Layer 5 of a small transformer language model trained on English Wikipedia (12 layers, counted from 0, width 128).
A neuron's activation on a vector x is SiLU(gate . x) times (in . x), where the dot is the dot product.

Input weights of the MLP neurons that the questions are about. A number n stands for n times 0.0095.
n29 gate: -3 -6 11 -19 13 65 25 12 68 12 -30 -24 -48 -16 19 -1 -17 4 -1 39 -24 -32 12 -18 -9 9 -2 -23 11 25 -45 17 -13 -18 29 31 -5 6 25 -43 3 -27 -1 -14 -11 34 -19 -20 41 -18 21 19 -9 20 25 -13 3 -3 22 -4 38 -16 -17 -1 18 -12 -34 23 -40 33 -6 -33 15 -53 9 -33 -36 -15 40 21 47 14 -43 48 -7 8 43 7 -10 -31 30 -35 22 -53 -60 -7 -5 -8 1 -40 -1 -56 -4 4 16 -18 3 12 5 7 -48 -4 15 -9 26 27 -69 12 2 37 21 -34 11 21 80 -15 52 -13
n88 gate: 39 13 -9 -21 -4 13 16 -35 -1 -16 15 6 0 45 27 -5 -1 -8 -12 21 -20 22 -22 -28 -4 -5 -41 -7 53 -15 -28 22 -4 29 15 15 23 1 19 7 -3 -31 -42 -25 -35 19 -12 3 1 15 -18 26 27 -9 -58 -21 -4 -28 23 43 4 53 22 9 -30 17 10 31 -9 23 16 24 13 15 2 18 29 29 26 47 -18 -24 -8 -21 16 22 -20 -20 43 -45 -17 -43 28 33 0 -7 11 -57 -33 37 -20 49 4 19 32 21 25 -2 -29 -14 54 -1 12 3 0 -16 -18 -18 -14 -26 -27 32 -4 -7 -16 -19 4 4
n91 gate: -4 15 29 -14 21 4 22 -50 4 -9 20 -9 20 16 -7 4 -18 -62 29 7 -8 21 1 -42 6 12 13 13 18 -25 10 -16 -35 15 -28 24 -16 -31 6 9 -6 -11 23 10 23 1 -22 2 -7 -2 -23 7 -47 -5 29 -7 17 -11 -50 -5 -1 12 13 59 21 48 -17 -23 9 22 -11 -4 21 -4 13 -10 -23 3 6 -60 9 -52 2 28 6 16 48 -63 20 -15 9 -12 11 4 17 47 0 19 18 -9 -22 17 23 -41 19 8 41 3 -9 9 -42 11 33 -6 -20 15 10 -13 0 -7 66 -61 34 0 33 -33 5 10
n95 gate: 14 -20 -13 -20 32 -19 47 -1 2 -2 24 42 7 16 -34 -21 -8 28 -23 -16 36 -50 10 -25 22 2 5 -5 48 -20 -21 39 29 -6 29 -11 -2 32 9 -36 -2 -29 25 52 4 -45 -21 59 33 -11 -22 -21 -32 37 25 27 37 19 29 -21 -31 23 16 -9 -3 -83 47 -30 41 -23 -46 0 18 -12 -14 18 40 19 33 14 -18 78 -19 -10 4 -47 -11 14 29 -40 11 -5 -11 20 64 -18 -10 -36 -11 -3 -15 20 -17 -12 20 -3 4 13 -11 -49 -19 -25 -35 -49 -39 16 -52 11 28 22 -77 -26 -22 -24 45 -7 -29 -7
n104 gate: -29 -24 39 36 -51 54 16 -6 24 -12 24 17 19 -8 -11 23 8 -44 13 -29 17 -10 -2 -23 13 -47 14 28 -1 18 -16 23 33 -16 3 -1 -30 -1 -12 -24 15 -31 -10 37 -8 15 -10 20 -16 -9 14 10 -15 16 -16 0 -8 -11 -3 41 2 19 -42 -21 15 8 8 10 -15 40 -6 -33 -24 37 40 18 -5 -47 48 -11 -5 37 -17 19 -8 -6 24 51 -1 -12 9 2 14 -46 -5 -6 24 -17 25 13 -1 24 -6 -33 1 18 -30 -9 37 48 27 1 -16 27 -51 17 6 -3 10 -17 -8 -32 -27 21 11 -3 12 6
n168 gate: 41 22 13 1 44 34 39 -13 1 -34 1 -40 28 40 -10 -1 50 6 -38 14 29 23 -21 7 38 10 8 7 33 50 -3 30 -14 -10 37 0 -49 40 -4 12 -1 -11 19 -1 48 12 -29 3 -37 -38 -11 -24 -20 13 9 -27 34 -6 3 -2 38 24 -5 -24 13 -37 2 20 19 3 24 -27 8 23 -26 -24 -2 -68 8 28 23 -7 -21 -35 6 1 -27 31 -33 -31 2 -46 -67 2 -24 12 16 20 68 -36 -21 -2 25 64 23 14 16 21 -64 17 -21 52 -64 -8 12 23 -9 -3 15 43 15 -33 16 15 9 -28 25 -3
n223 gate: -17 10 16 -12 -5 -23 23 31 -9 -27 -42 -7 -3 35 12 -38 35 8 -17 23 -12 -1 18 -63 -3 -24 0 -10 9 -53 10 -21 14 2 -26 -46 15 14 -14 16 17 -11 -7 2 -9 9 -10 1 -15 -19 4 5 9 -13 18 6 37 50 -7 -22 2 37 -12 72 -20 37 16 -5 27 13 -4 -3 18 14 4 -19 -7 8 -12 12 -17 1 12 11 13 -44 -1 29 -9 -14 27 -3 -11 -1 -10 -33 -19 22 -10 59 1 -40 9 -20 16 71 -22 9 -34 -24 -11 -46 -9 17 -3 -10 -15 -27 15 -15 -2 -35 -14 -14 -33 1 -2 20
n243 gate: -6 -36 -18 -27 -19 -36 -19 29 -8 -1 -5 -32 -45 -37 21 39 -5 -1 30 4 -23 -2 32 3 18 -35 -31 22 47 5 34 28 -16 7 -47 8 -30 30 11 -4 29 31 25 -33 17 -11 -18 11 -13 28 -33 -20 8 -28 3 3 1 26 -29 -18 2 -30 -26 33 -16 7 -7 6 -1 23 -2 -6 17 -23 32 -1 -94 -9 -19 -22 -6 -3 -31 -4 -16 10 48 3 46 -9 21 12 16 37 38 -25 -7 12 -34 23 58 50 -5 40 13 10 -10 11 3 5 10 13 -10 20 -10 22 -20 -22 -39 -17 23 -18 -20 -12 26 28 6 16
n278 gate: 2 -17 35 1 29 -39 54 27 14 17 4 12 10 -31 13 12 57 20 -36 -44 34 -3 67 -33 1 -10 32 -39 -4 27 -15 21 -11 -15 14 3 -42 3 27 19 8 9 18 0 37 0 -24 25 -47 1 46 14 -1 5 14 13 22 -2 -11 -4 2 18 -12 -6 36 8 -21 -12 21 13 7 -33 5 -11 6 -43 -1 24 15 57 29 -3 -48 -14 3 29 -5 -43 12 14 8 -19 23 -17 12 5 46 -34 37 53 13 1 0 -11 21 -20 29 26 33 -4 -46 40 -4 -21 11 -11 -42 -17 36 -20 -1 8 45 -7 15 28 6 -23
n292 gate: -34 -25 45 -24 -2 -52 23 -55 15 -26 51 8 11 -21 -19 54 -2 -5 2 19 -1 -19 34 -7 39 60 29 22 16 -45 -27 -24 -38 -8 14 5 -5 -15 9 -32 14 42 -31 10 50 1 22 -74 26 -56 -3 1 -9 -6 29 36 -3 14 -18 -24 -2 -5 34 27 29 26 38 -44 -39 -3 42 -1 34 6 -24 30 11 5 23 -38 -21 11 -11 3 -16 -9 19 -8 43 -32 -51 12 11 -11 -4 14 -2 -18 9 -14 27 -14 -18 -40 62 65 14 -56 -13 -12 36 30 -48 -2 14 -6 -55 -42 5 7 16 -22 26 16 11 19 27 26
n302 gate: 17 -19 -3 -21 -51 6 41 -2 -4 -13 13 28 0 -6 38 28 -33 -5 59 17 -41 -35 30 27 -24 11 23 -19 49 16 3 49 -32 -4 -26 39 -10 15 13 12 15 46 -15 29 2 50 -23 -1 -16 -43 -21 53 -28 23 -52 23 -15 39 -29 -49 -14 59 -21 33 1 9 3 51 17 5 5 -11 48 9 24 7 -20 6 30 -64 -25 -11 -10 -5 -10 -10 23 6 1 -52 -11 -19 17 32 3 34 35 22 -58 -8 8 15 53 -52 32 -14 -4 -3 -13 -13 -18 0 19 -18 -43 45 -7 -40 -22 -18 -22 4 45 -36 17 -3 -21 67
n29 in: -41 -12 19 46 -11 -4 43 -16 -46 29 8 44 -19 -7 -2 -11 35 -12 -31 -8 2 -1 -47 29 -40 -16 -8 49 69 -37 -15 20 -8 38 17 -1 -24 44 26 -3 6 -51 32 -10 24 -7 -19 40 49 4 -19 -20 19 -8 -2 -66 -5 -3 -3 -26 -3 -4 38 -3 -3 -13 -21 -67 -8 18 21 -15 4 17 3 -25 -7 18 13 53 56 30 10 12 -8 7 14 -10 -34 -51 -1 -44 50 -52 52 -1 -7 -41 -35 37 -37 -26 18 15 -3 -45 -8 12 -44 -33 -56 18 -34 7 9 9 13 18 -1 -13 -7 -12 5 -12 -13 4 -14 27
n88 in: -13 -24 5 -6 13 22 -37 -9 18 -26 46 -38 11 6 20 14 -2 -9 16 -1 -34 6 -14 18 12 -16 5 14 -13 25 28 -19 -9 16 10 0 4 -5 -24 26 25 -7 -15 13 -49 18 -13 -13 12 20 13 -2 -11 -23 -9 25 8 -9 32 -36 -11 0 15 -1 19 40 19 36 26 34 -29 -8 15 26 10 36 2 -33 -46 -13 13 24 -18 8 3 -36 30 15 -12 -29 -7 6 -6 13 -4 3 -27 16 -9 -12 -42 30 94 -65 -27 21 11 21 -44 13 -15 9 8 -41 25 6 34 -26 21 -34 -20 -7 -8 45 -31 -9 -50 8
n91 in: -27 51 -27 4 -5 13 17 3 -10 -8 19 -20 6 -10 4 27 29 -7 18 -13 15 25 -43 0 -28 -32 36 -8 -48 -18 -17 -12 30 -29 16 -39 7 27 -24 -22 21 -7 -7 -3 -23 -10 28 -33 37 -15 38 -17 -20 34 22 -21 -38 -8 -8 -26 11 -13 -51 13 -45 7 -38 11 -19 -23 -20 -25 1 49 -7 -6 25 -15 8 41 18 -18 -35 18 11 -28 8 11 8 1 24 -19 -40 -14 -13 -15 8 -25 -17 -23 42 55 -3 74 16 -49 69 -65 -42 3 -7 38 33 -34 -47 14 24 20 -50 28 21 -29 49 23 -34 30 8 -7
n95 in: 46 7 8 -36 -2 10 3 -11 -24 18 12 -31 21 32 22 -9 23 12 32 -23 -19 36 41 3 -3 9 -19 57 -30 23 30 -24 50 23 2 -16 -4 -26 11 5 -7 2 4 -35 -64 1 34 -10 2 -12 -14 -27 -38 -28 -17 -9 -10 12 32 34 33 8 -35 -67 4 -7 -37 -12 -29 3 49 -17 31 -8 -15 37 -12 -3 17 -73 -44 -34 -10 -71 21 79 13 49 -16 -2 10 11 7 -11 -21 -31 16 -25 18 17 -31 -16 25 21 30 44 -24 -7 3 -26 1 14 49 48 -13 27 -22 10 63 22 7 -3 23 -25 8 25 14 1
n104 in: 21 -19 -10 1 -35 45 -14 -8 25 -5 41 -13 16 -7 13 -35 18 -36 -30 1 -4 28 -28 46 4 22 11 66 -25 -43 13 -11 47 2 -35 70 14 17 12 -16 -6 -39 3 26 0 35 2 5 1 -5 25 9 43 -27 17 8 11 -21 6 -35 8 -11 20 -6 -2 17 23 22 29 38 -21 -30 18 55 24 -34 4 -22 13 -21 18 -5 -28 -34 -3 -7 7 12 -2 -17 10 10 -24 -35 -28 0 22 -7 18 -28 -8 5 13 -12 -38 -18 -49 -35 -5 -32 -16 -2 -2 57 54 -3 -17 35 -21 11 -8 -20 57 74 -9 30 -12 -23
n168 in: 8 4 64 6 41 12 -1 19 58 10 10 -22 -36 11 -24 3 5 -47 -9 58 28 16 -36 29 4 40 12 -3 32 -21 -10 -19 6 -15 -31 5 47 -31 8 8 -18 -10 22 -26 -15 -54 -15 -12 8 9 -13 -33 -34 -11 11 -19 18 8 -18 -25 19 48 16 28 -30 -32 27 12 21 8 2 -6 16 8 16 57 44 -9 25 53 39 -11 41 58 1 -5 -49 -93 35 15 5 -21 -29 -16 -65 -21 -5 -11 -33 30 -9 42 -6 -5 13 0 68 -36 -51 -6 -3 14 21 -18 -52 -4 -22 -38 25 13 11 -27 -21 -43 13 7 2 -4
n223 in: -21 -27 -9 3 40 -30 7 -45 -4 9 -11 1 -39 -14 -52 -8 -36 6 -17 12 -6 -15 15 11 27 -21 -9 -2 -39 -9 14 3 -20 7 20 -12 22 -18 -6 50 26 -33 41 19 -32 1 1 25 -27 13 -10 15 -13 -31 -13 -30 -36 -4 12 -32 32 -15 -13 -30 26 -34 4 -33 -7 12 14 -26 -66 25 -22 21 -9 -4 -1 -56 45 16 -28 -16 -45 -3 -8 22 -10 -4 -9 -19 -16 -2 7 26 52 13 13 18 -24 -2 -33 20 1 -38 12 -17 35 -2 -11 15 27 1 -4 36 -8 32 59 24 10 1 55 12 12 -14 11 5
n243 in: 18 5 36 7 -4 17 -18 -17 -7 12 8 23 36 33 14 -1 -9 21 10 61 35 9 -45 -8 -13 -6 -18 2 -20 26 -12 33 29 -29 26 0 -9 -7 -21 8 -20 -33 -33 12 -19 -23 39 -11 -26 -6 -22 3 -22 -20 -13 -47 4 -21 -8 17 -25 6 -44 -16 24 43 -11 -26 4 -13 12 12 24 37 -18 24 36 -11 -44 -10 7 -9 -8 -11 11 63 -21 44 -21 19 34 -2 -7 -24 33 43 -26 -2 -2 -3 -18 -12 6 -18 5 -11 74 -17 -26 -34 -20 -21 0 39 66 38 34 -6 38 -7 33 18 4 -30 -25 -47 19 -14
n278 in: -2 -32 -19 -45 -45 22 -32 -2 39 19 -22 12 -24 9 -16 -6 -7 -40 27 -14 4 25 -22 32 6 -16 16 8 26 5 19 2 -44 5 2 14 31 21 -2 -22 2 -62 -8 -6 -63 -23 40 15 2 -14 8 9 -12 -3 -17 -35 30 32 -47 34 -2 26 19 17 11 -9 -43 -5 2 9 52 -10 -4 54 34 7 26 59 -47 -2 5 -40 28 -5 27 -26 -23 -44 -11 -30 -2 2 30 5 -19 -6 -1 17 -11 -16 -51 62 3 -44 -29 9 13 -28 33 -5 -8 -47 -8 -14 24 -2 13 -13 9 33 -36 -4 -13 18 12 65 10 -21
n292 in: -3 -42 46 6 -10 1 -31 -2 43 8 72 -11 16 16 27 15 -6 13 20 -3 21 17 -23 -22 17 16 -10 11 70 -8 -63 28 -43 29 -15 -12 10 8 11 -41 -6 10 1 -18 -13 -13 -31 -64 7 -6 -4 -51 51 -19 9 37 -43 29 -38 -72 22 48 75 -55 -33 16 8 2 23 -37 -3 -9 -15 0 6 17 -35 -44 46 -41 17 -22 1 -16 -63 -11 -34 33 27 38 6 41 18 -12 1 16 -10 -28 20 3 20 -16 31 9 -6 7 1 -34 -30 14 12 1 38 32 19 -10 -47 3 33 -2 10 12 35 26 26 -41 32 19
n302 in: 2 -3 -19 -59 -17 -37 47 -18 54 40 34 79 -4 19 -33 62 -33 17 28 -9 14 21 -36 20 -23 27 -23 -57 35 14 -54 -5 -3 -46 21 -51 32 -15 30 -21 10 26 -4 29 -27 -3 -22 -29 -33 -34 -24 35 -21 27 30 -1 0 -15 -13 19 -11 -14 24 11 24 -25 -21 8 29 35 3 -27 -9 24 14 -31 -7 59 -51 22 -4 -26 -21 48 26 34 -13 -46 11 5 -26 7 -10 6 -45 -11 54 44 -8 -31 33 -53 -28 -30 16 -18 -3 4 43 -40 33 27 -12 -26 -41 31 -39 23 19 21 -53 51 46 -20 26 5 -3 -4

Each question shows a token from some text and the vector x that enters the MLP there. A number n stands for n times 0.032.

"ist": -14 32 -16 14 -22 -3 -10 -9 20 -17 -12 -25 6 -32 -15 7 7 6 -8 -24 2 -15 -24 -16 -2 44 -7 10 -26 6 19 9 36 11 -25 -8 7 -2 -23 23 -13 8 -8 -3 3 24 14 -11 -16 -13 5 4 -32 -17 -19 15 -4 -14 11 -9 -2 -17 -7 2 -44 5 7 -7 4 -3 -21 5 26 5 -29 -18 -19 -16 4 18 -20 0 -4 10 -19 7 -46 -6 -2 -25 9 22 4 10 -42 18 -2 7 13 4 -18 -24 3 2 3 -6 2 5 15 -29 10 -7 10 -21 6 -13 6 6 5 5 -1 21 5 26 5 9 1 -4
Which three neurons fire most, strongest first? n29, n278, n292

" ": -30 -23 1 7 -16 -23 3 -32 2 5 -14 -23 14 -9 -23 3 1 6 3 6 7 8 -29 -1 3 3 -5 -2 -33 -1 6 -1 -19 14 -3 -14 24 29 1 -2 -11 0 9 2 0 -9 -18 24 -4 11 0 -12 -14 1 -14 5 17 -8 -20 4 -13 -14 -36 9 25 -8 12 -8 -3 -4 12 -22 -16 0 -12 9 -13 -2 -18 -6 4 -65 -17 -1 1 -7 -17 0 -8 20 15 -18 -2 -25 7 -18 -40 39 -13 14 25 -15 -20 -6 13 -2 5 14 11 -22 -1 -5 6 19 -2 -14 32 -24 13 -6 -16 6 -6 28 17 10 -6 1
The most active neuron and its activation: n223, at about 1.7

"ar": -25 9 -10 1 -23 -18 9 6 27 20 2 -31 7 8 -3 -6 34 -5 1 -35 4 37 2 12 -21 15 -51 -37 -10 21 7 13 -1 2 3 21 9 6 3 -21 -7 -7 17 3 -40 12 -10 -14 -8 27 -1 3 -5 -7 22 0 -1 -10 21 11 -6 -16 -11 7 -12 16 4 5 30 4 4 5 10 7 16 -11 -14 -14 -10 2 2 5 0 -22 -3 17 -38 -23 -5 17 -6 1 16 -15 -10 -1 8 13 -13 7 14 -13 12 -11 -37 13 -10 -14 26 2 -15 -1 6 1 14 -23 55 6 -4 -8 -5 -4 27 7 -19 4 -10 -6
The neuron with the highest activation: n278

" had": -26 7 -11 -23 -23 -5 13 -23 12 -2 1 -14 2 13 30 9 -28 2 -10 -18 -2 -7 -26 20 -1 7 19 -31 6 -16 4 15 3 -8 1 1 32 3 -16 4 19 26 -3 -1 -12 14 -24 -15 5 -10 -13 -3 -37 -2 -22 -4 -5 0 -13 -2 9 -15 11 0 49 0 -24 -6 4 9 6 -17 11 22 -4 22 -8 -2 -11 -4 -20 -8 5 -1 19 -2 11 -7 -1 21 -22 9 20 14 -7 26 -11 31 -31 29 1 -12 -5 -14 -14 8 -7 -14 23 -9 0 -7 -7 8 -11 20 30 -2 40 -33 0 40 12 -7 -8 10 -7 7
The most active neuron and its activation: n302, at about 23

"ow": -9 13 3 -2 15 -32 -13 -41 38 -6 -17 12 28 27 -12 7 24 -4 -7 -11 -13 -1 32 6 2 -2 -14 -11 -5 11 -4 -4 5 -5 -8 -15 18 -12 -2 4 30 2 -13 16 -20 17 -8 10 13 0 18 4 -12 7 -7 -7 -7 -6 20 20 -19 24 7 -2 -7 8 0 1 -20 -29 25 -2 18 6 4 7 -22 -4 26 25 -18 -5 -7 -20 12 20 -4 -10 12 20 -24 -8 11 28 25 2 -35 6 -5 15 -1 -12 5 11 10 29 -10 -21 8 -9 -5 -5 -2 -28 -5 31 35 14 17 5 16 10 -15 35 -30 0 -9 2
The neuron with the highest activation: n88

" D": -28 11 -4 4 0 -40 0 -12 11 39 -10 -21 5 -11 43 16 -8 7 -5 -33 6 25 -9 -2 11 2 7 -19 -16 -10 7 -11 -6 -4 -14 -10 21 22 6 -2 -8 6 -9 3 -3 -26 -14 -11 -10 5 -8 2 -15 11 -4 15 16 12 -19 12 -8 -31 7 15 5 -21 30 -37 14 -5 16 -17 10 21 -9 -20 11 -3 -2 4 7 0 14 -21 2 8 -10 12 4 3 5 -10 6 -28 16 -2 -65 6 -1 12 1 10 -15 22 1 -5 15 12 28 -20 3 3 15 20 -3 -5 28 -5 9 16 -1 -18 -4 11 3 19 -17 6
The neuron with the highest activation: n278

"il": -30 -31 1 22 7 -4 -4 -7 -23 9 3 -12 3 8 -2 -24 -1 10 -23 -8 5 -2 14 -17 -5 20 -15 -45 -24 16 16 5 11 12 -2 -20 -8 -4 -37 -29 8 -7 14 16 -9 -3 2 2 25 -5 14 -6 12 -14 -41 -19 -18 -12 -12 -1 -3 -13 -11 23 6 2 -8 0 -8 -18 -13 -23 7 -34 -12 22 2 1 -5 1 11 26 18 -2 -3 4 -30 -1 -11 -36 6 18 -11 -21 15 0 -15 11 -12 2 6 -6 -3 11 -4 -19 21 -13 -1 9 -22 0 18 46 -11 25 30 4 10 -17 24 8 6 17 20 -32 -22 3
Which three neurons fire most, strongest first? n302, n278, n168

"est": -32 4 -12 -8 2 10 10 -13 5 -21 -33 -42 15 1 -49 11 -10 -2 -7 -4 20 -13 14 -11 9 38 12 -29 -20 7 16 16 5 9 -16 -43 6 7 -1 -15 -20 24 -6 -9 27 17 15 -1 -11 9 9 -26 -9 1 -7 24 3 -13 -4 -30 8 -27 -7 20 10 -7 18 -4 -12 -11 0 -1 7 -6 -17 3 -23 -20 -9 16 -15 23 -21 -14 9 20 -24 -10 -14 14 -1 26 17 -1 8 6 -11 30 17 -22 -21 20 16 10 2 3 7 10 26 -13 5 -4 2 3 -25 9 -5 -5 6 -1 -8 16 1 -17 -16 -5 -17 12
The neuron with the highest activation: n29

" St": -19 22 9 11 8 0 21 -18 30 22 4 -17 -20 -24 8 14 2 15 -15 -13 -13 20 -6 -30 17 -2 -9 -25 -5 5 -3 22 -15 5 2 -17 19 2 -12 8 -8 14 -18 -3 -35 -37 -8 -20 -20 1 6 0 -1 23 -19 18 13 -24 -8 18 22 -32 -23 -11 41 4 6 -16 -17 -23 -4 -3 -10 16 2 -5 15 -15 9 17 -8 7 -4 -11 18 -34 -1 13 5 7 7 33 -5 -12 -26 3 -38 22 -10 -7 6 -4 -2 22 6 -5 32 -2 2 -10 -15 31 8 -3 -17 9 8 -4 21 -5 -2 5 4 0 7 -3 -17 11
The neuron with the highest activation: n168

"A": -20 -14 10 -1 -9 7 -15 -15 1 7 14 -22 -21 -3 10 -5 -10 8 12 -11 6 -29 -18 -3 8 12 -22 -22 9 -13 -4 6 -11 -6 18 11 -31 3 5 5 -16 14 -6 11 -24 11 -3 0 22 12 28 19 -36 -25 -14 16 -2 -10 -8 29 4 1 -8 32 27 14 5 4 -4 -10 11 -23 -7 7 -4 12 11 -2 3 9 5 17 14 -32 7 -2 -4 -9 -11 27 -35 9 8 20 13 3 -31 36 -39 -18 11 25 -8 6 -19 28 4 -5 0 17 -6 8 25 -18 -18 26 6 0 16 -23 21 35 3 12 -25 -5 -4 -9
Which two neurons fire most, strongest first? n88, n29

"ose": -18 -28 28 5 -15 15 -5 -24 56 32 -16 -2 -2 -26 16 -12 1 17 -6 -10 -15 -3 -7 -1 22 -11 30 -2 9 -9 18 20 -16 -5 6 -5 -4 -6 -24 4 1 16 24 -1 -20 36 0 -33 5 20 4 -24 -9 -7 -5 -13 21 0 2 9 -24 -1 0 22 19 -30 7 30 7 -29 3 -1 9 36 -16 -18 24 7 -2 15 5 6 7 -9 18 19 -11 3 6 19 -21 7 2 9 10 -3 18 -8 8 2 9 0 -16 7 -8 6 9 -3 11 6 5 -1 23 -15 -13 -2 22 -1 -3 0 7 20 -6 29 -4 -25 13 -34
The neuron with the highest activation: n278

".": -11 -5 -27 -2 -42 -12 -20 -11 5 6 -1 -4 6 -15 30 5 0 13 -6 -5 17 15 -41 4 12 -16 -20 3 -1 3 46 10 3 1 -19 -51 -12 21 -8 -24 -20 13 5 9 -6 -9 0 -3 4 14 6 7 -8 29 -11 -20 14 -14 -8 -1 -5 -10 -16 -4 28 0 18 -8 -1 6 0 13 18 6 5 9 -10 -3 11 17 -14 3 19 -3 -19 1 -31 1 -36 9 4 -8 32 -26 31 1 17 61 8 -18 11 -4 0 12 8 23 6 -1 4 -19 2 -7 -5 9 -16 -20 1 1 -9 -17 -7 -14 -14 -10 13 1 -5 9
The most active neuron and its activation: n243, at about 1.7

"og": 3 9 10 23 48 -26 -4 -3 10 -3 4 -9 -23 12 4 -2 -29 9 6 -28 15 17 1 0 8 31 -8 -2 4 -13 8 -8 -6 0 -3 -27 22 -10 16 -12 15 -3 -3 -4 -1 11 10 3 10 23 29 12 -32 -9 -7 4 7 0 7 2 -19 -7 -9 18 11 35 20 -12 -30 -20 -4 -10 -7 5 -9 27 -7 -22 12 17 -10 9 -21 -26 11 4 -30 18 3 9 -12 1 -3 -1 17 -9 -52 7 6 -10 0 -3 5 6 -21 17 5 -5 26 -25 1 -21 -5 14 -20 16 42 4 24 7 3 11 -19 33 -19 27 11 25
The neuron with the highest activation: n223

"N": 5 13 14 3 -29 -11 -26 -18 14 -19 4 9 -20 3 25 -22 2 11 26 16 -13 -39 -14 24 15 4 -1 -16 3 -4 -9 20 8 2 26 15 1 -7 -10 -13 -5 4 12 2 -10 8 2 -10 24 -26 25 2 -29 2 -4 -20 -11 -12 -19 18 20 -12 -23 -6 26 6 29 3 -25 -6 1 -10 5 -4 14 -15 -2 -2 21 21 2 24 14 -8 8 1 24 -4 -6 31 -10 5 5 -1 33 7 -26 22 -46 24 22 35 -21 -3 -5 17 2 -1 -17 -9 -9 -4 19 10 -18 13 6 3 6 -17 11 10 -18 -4 -12 2 -22 13
The neuron with the highest activation: n243

" Un": -32 23 -5 -9 17 -20 29 -22 -1 29 -13 0 -1 15 28 5 -3 -8 2 -29 -2 -33 -11 3 8 7 -16 9 -29 -10 -13 -11 11 9 -5 -13 -8 7 -9 9 11 18 -19 10 -6 -22 -11 -20 13 -22 -10 5 15 -7 -21 -23 22 -9 -17 -5 -9 6 0 29 14 -34 0 12 -14 -4 -14 4 5 -12 4 15 15 -22 -7 -2 16 -25 19 -3 8 20 -36 -12 -5 21 8 17 32 24 11 3 -43 46 15 10 11 4 -29 9 -2 5 -3 9 0 10 -21 4 -5 9 13 8 4 -9 9 -14 8 20 8 10 -22 8 -8 15
The neuron with the highest activation: n104

" |": 8 27 4 16 -9 -28 16 -14 14 19 12 10 15 -17 6 3 -9 -15 -5 -16 -18 -16 -8 18 6 31 -10 15 -9 16 -12 20 12 -1 7 0 1 14 16 16 9 -12 -5 -4 -32 2 -10 -13 27 -6 7 11 -8 6 -24 -8 11 -21 -5 -1 4 28 -14 -2 24 -12 17 -22 12 -6 18 -27 11 -4 -12 13 -11 -4 4 1 -16 10 16 0 1 17 -4 14 -59 -2 -11 8 18 -24 32 16 -25 32 -14 -5 10 2 -3 -10 -12 15 4 -11 13 -5 -16 -5 -24 10 -20 6 3 -10 22 -9 7 27 -1 17 -30 -29 0 6
The most active neuron and its activation: n302, at about 1.2

"erson": -32 23 20 -16 16 -18 -15 -28 8 11 -14 1 17 -12 4 -2 4 -26 -1 -7 3 -14 -15 -19 6 -8 22 -11 6 6 18 -16 -10 -11 3 12 12 18 -7 12 8 16 16 -13 -15 -2 -24 -2 3 15 19 -30 -17 -15 -10 -13 -15 -22 8 -16 -7 -13 -20 -14 24 3 -2 -32 18 -27 29 17 -3 -24 -6 11 -2 -3 -12 28 -6 3 29 -15 3 9 11 21 -8 -3 11 -3 3 -7 -24 26 -18 0 -3 -20 -2 -14 -6 -3 -15 -11 6 6 -29 -15 -25 -9 5 -11 -8 -5 21 13 27 48 -21 -9 10 18 12 -4 7 -9
Which two neurons fire most, strongest first? n29, n168

"and": -28 7 -1 -14 -14 6 8 -5 31 8 5 -14 23 -6 12 -13 8 11 -17 -9 -17 -19 -4 -7 -19 0 -30 -11 -16 1 8 13 7 -8 -2 -29 35 8 -12 -2 -17 -14 15 10 -11 14 -23 -2 26 21 -4 0 -23 -4 3 9 -29 -22 -7 -12 -3 9 7 51 -16 -22 1 15 -43 -14 8 1 11 -3 1 10 -23 -4 11 24 12 19 -11 -29 -19 3 -5 -7 0 16 -19 -2 29 -10 18 9 -27 11 -13 -2 9 36 -14 -11 -5 -23 -31 5 25 6 -21 7 0 -19 5 -7 10 20 -3 11 -7 -3 -11 -1 19 -33 -2 3
The most active neuron and its activation: n29, at about 2

"20": -23 -3 -2 -11 -26 9 -25 -12 -17 11 -18 4 22 7 -22 7 -14 6 16 -28 -1 11 -26 31 5 1 9 -24 -33 3 4 8 -11 -21 4 -26 10 25 -32 6 -13 8 6 -1 -9 2 18 1 9 4 -3 -8 -4 -1 -1 -30 20 -18 8 -15 6 3 8 26 5 15 10 2 -11 -9 10 2 10 11 -6 21 3 -29 9 -4 2 3 15 -6 -18 -9 -8 -10 -12 19 10 -18 -21 4 -33 -15 -29 57 0 5 18 12 3 -20 10 14 4 22 0 -6 -34 17 29 7 -18 -20 -5 6 -4 -12 -35 -2 -14 -10 22 11 -2 1
The neuron with the highest activation: n29

"ion": -26 4 -18 -3 24 -28 7 -31 -4 26 -7 11 -6 -4 4 11 18 26 12 -28 -6 7 -43 -28 -10 3 -14 -6 -19 -6 36 -22 1 7 -6 -30 38 -8 1 2 -2 -22 0 7 -20 21 -4 -32 37 18 15 12 -16 4 7 -26 -1 5 -9 3 -2 13 -12 8 -5 -14 4 -21 -8 -38 12 -19 9 11 3 16 4 5 -5 8 15 10 14 -13 -7 16 -17 23 -6 -8 -11 4 12 2 -5 -15 -10 13 -7 3 -16 0 -4 4 -29 3 -7 3 6 -3 3 -5 13 13 3 30 7 7 11 2 20 0 -11 26 -1 2 1 38
The neuron with the highest activation: n223

" p": 10 16 -12 -3 3 -26 31 -22 21 9 -15 -14 -1 -3 20 5 -1 9 0 -21 0 6 -31 15 25 28 6 -22 13 7 -3 -4 8 -1 -6 -19 21 7 -13 0 -2 0 44 19 -16 -28 -23 -22 -19 12 3 -8 -40 -8 -18 -8 2 1 -11 -4 -23 -15 -12 5 -9 19 19 -49 -5 14 5 -5 12 1 14 5 0 -13 3 1 6 -15 0 -11 6 -3 -20 12 -10 25 -10 -3 14 -31 -9 -16 -16 52 -18 -4 -4 -25 4 26 5 0 -5 -14 15 10 -9 -4 -34 -8 7 -5 40 -1 -10 0 6 10 3 20 -4 -33 -17 -1
The neuron with the highest activation: n168

"nd": -12 -11 6 29 0 -18 0 -3 8 6 -23 -5 3 11 13 21 -23 0 -4 -26 34 -4 9 7 12 14 -26 3 -7 -18 2 -6 28 17 -10 5 13 4 0 -4 -18 8 -5 14 -4 21 6 19 -12 11 -11 -5 -2 19 -25 0 35 5 -22 21 -13 -22 -5 0 3 -16 28 -17 -22 -6 12 10 -5 8 -3 -18 27 -14 10 22 -10 34 8 -10 1 0 -37 11 2 -7 15 6 13 10 16 13 -18 15 28 29 -5 -10 -29 24 -12 17 -12 -4 34 -13 -19 -10 22 16 -11 21 11 30 13 10 -7 1 -6 11 9 19 8 2
The most active neuron and its activation: n95, at about 1.6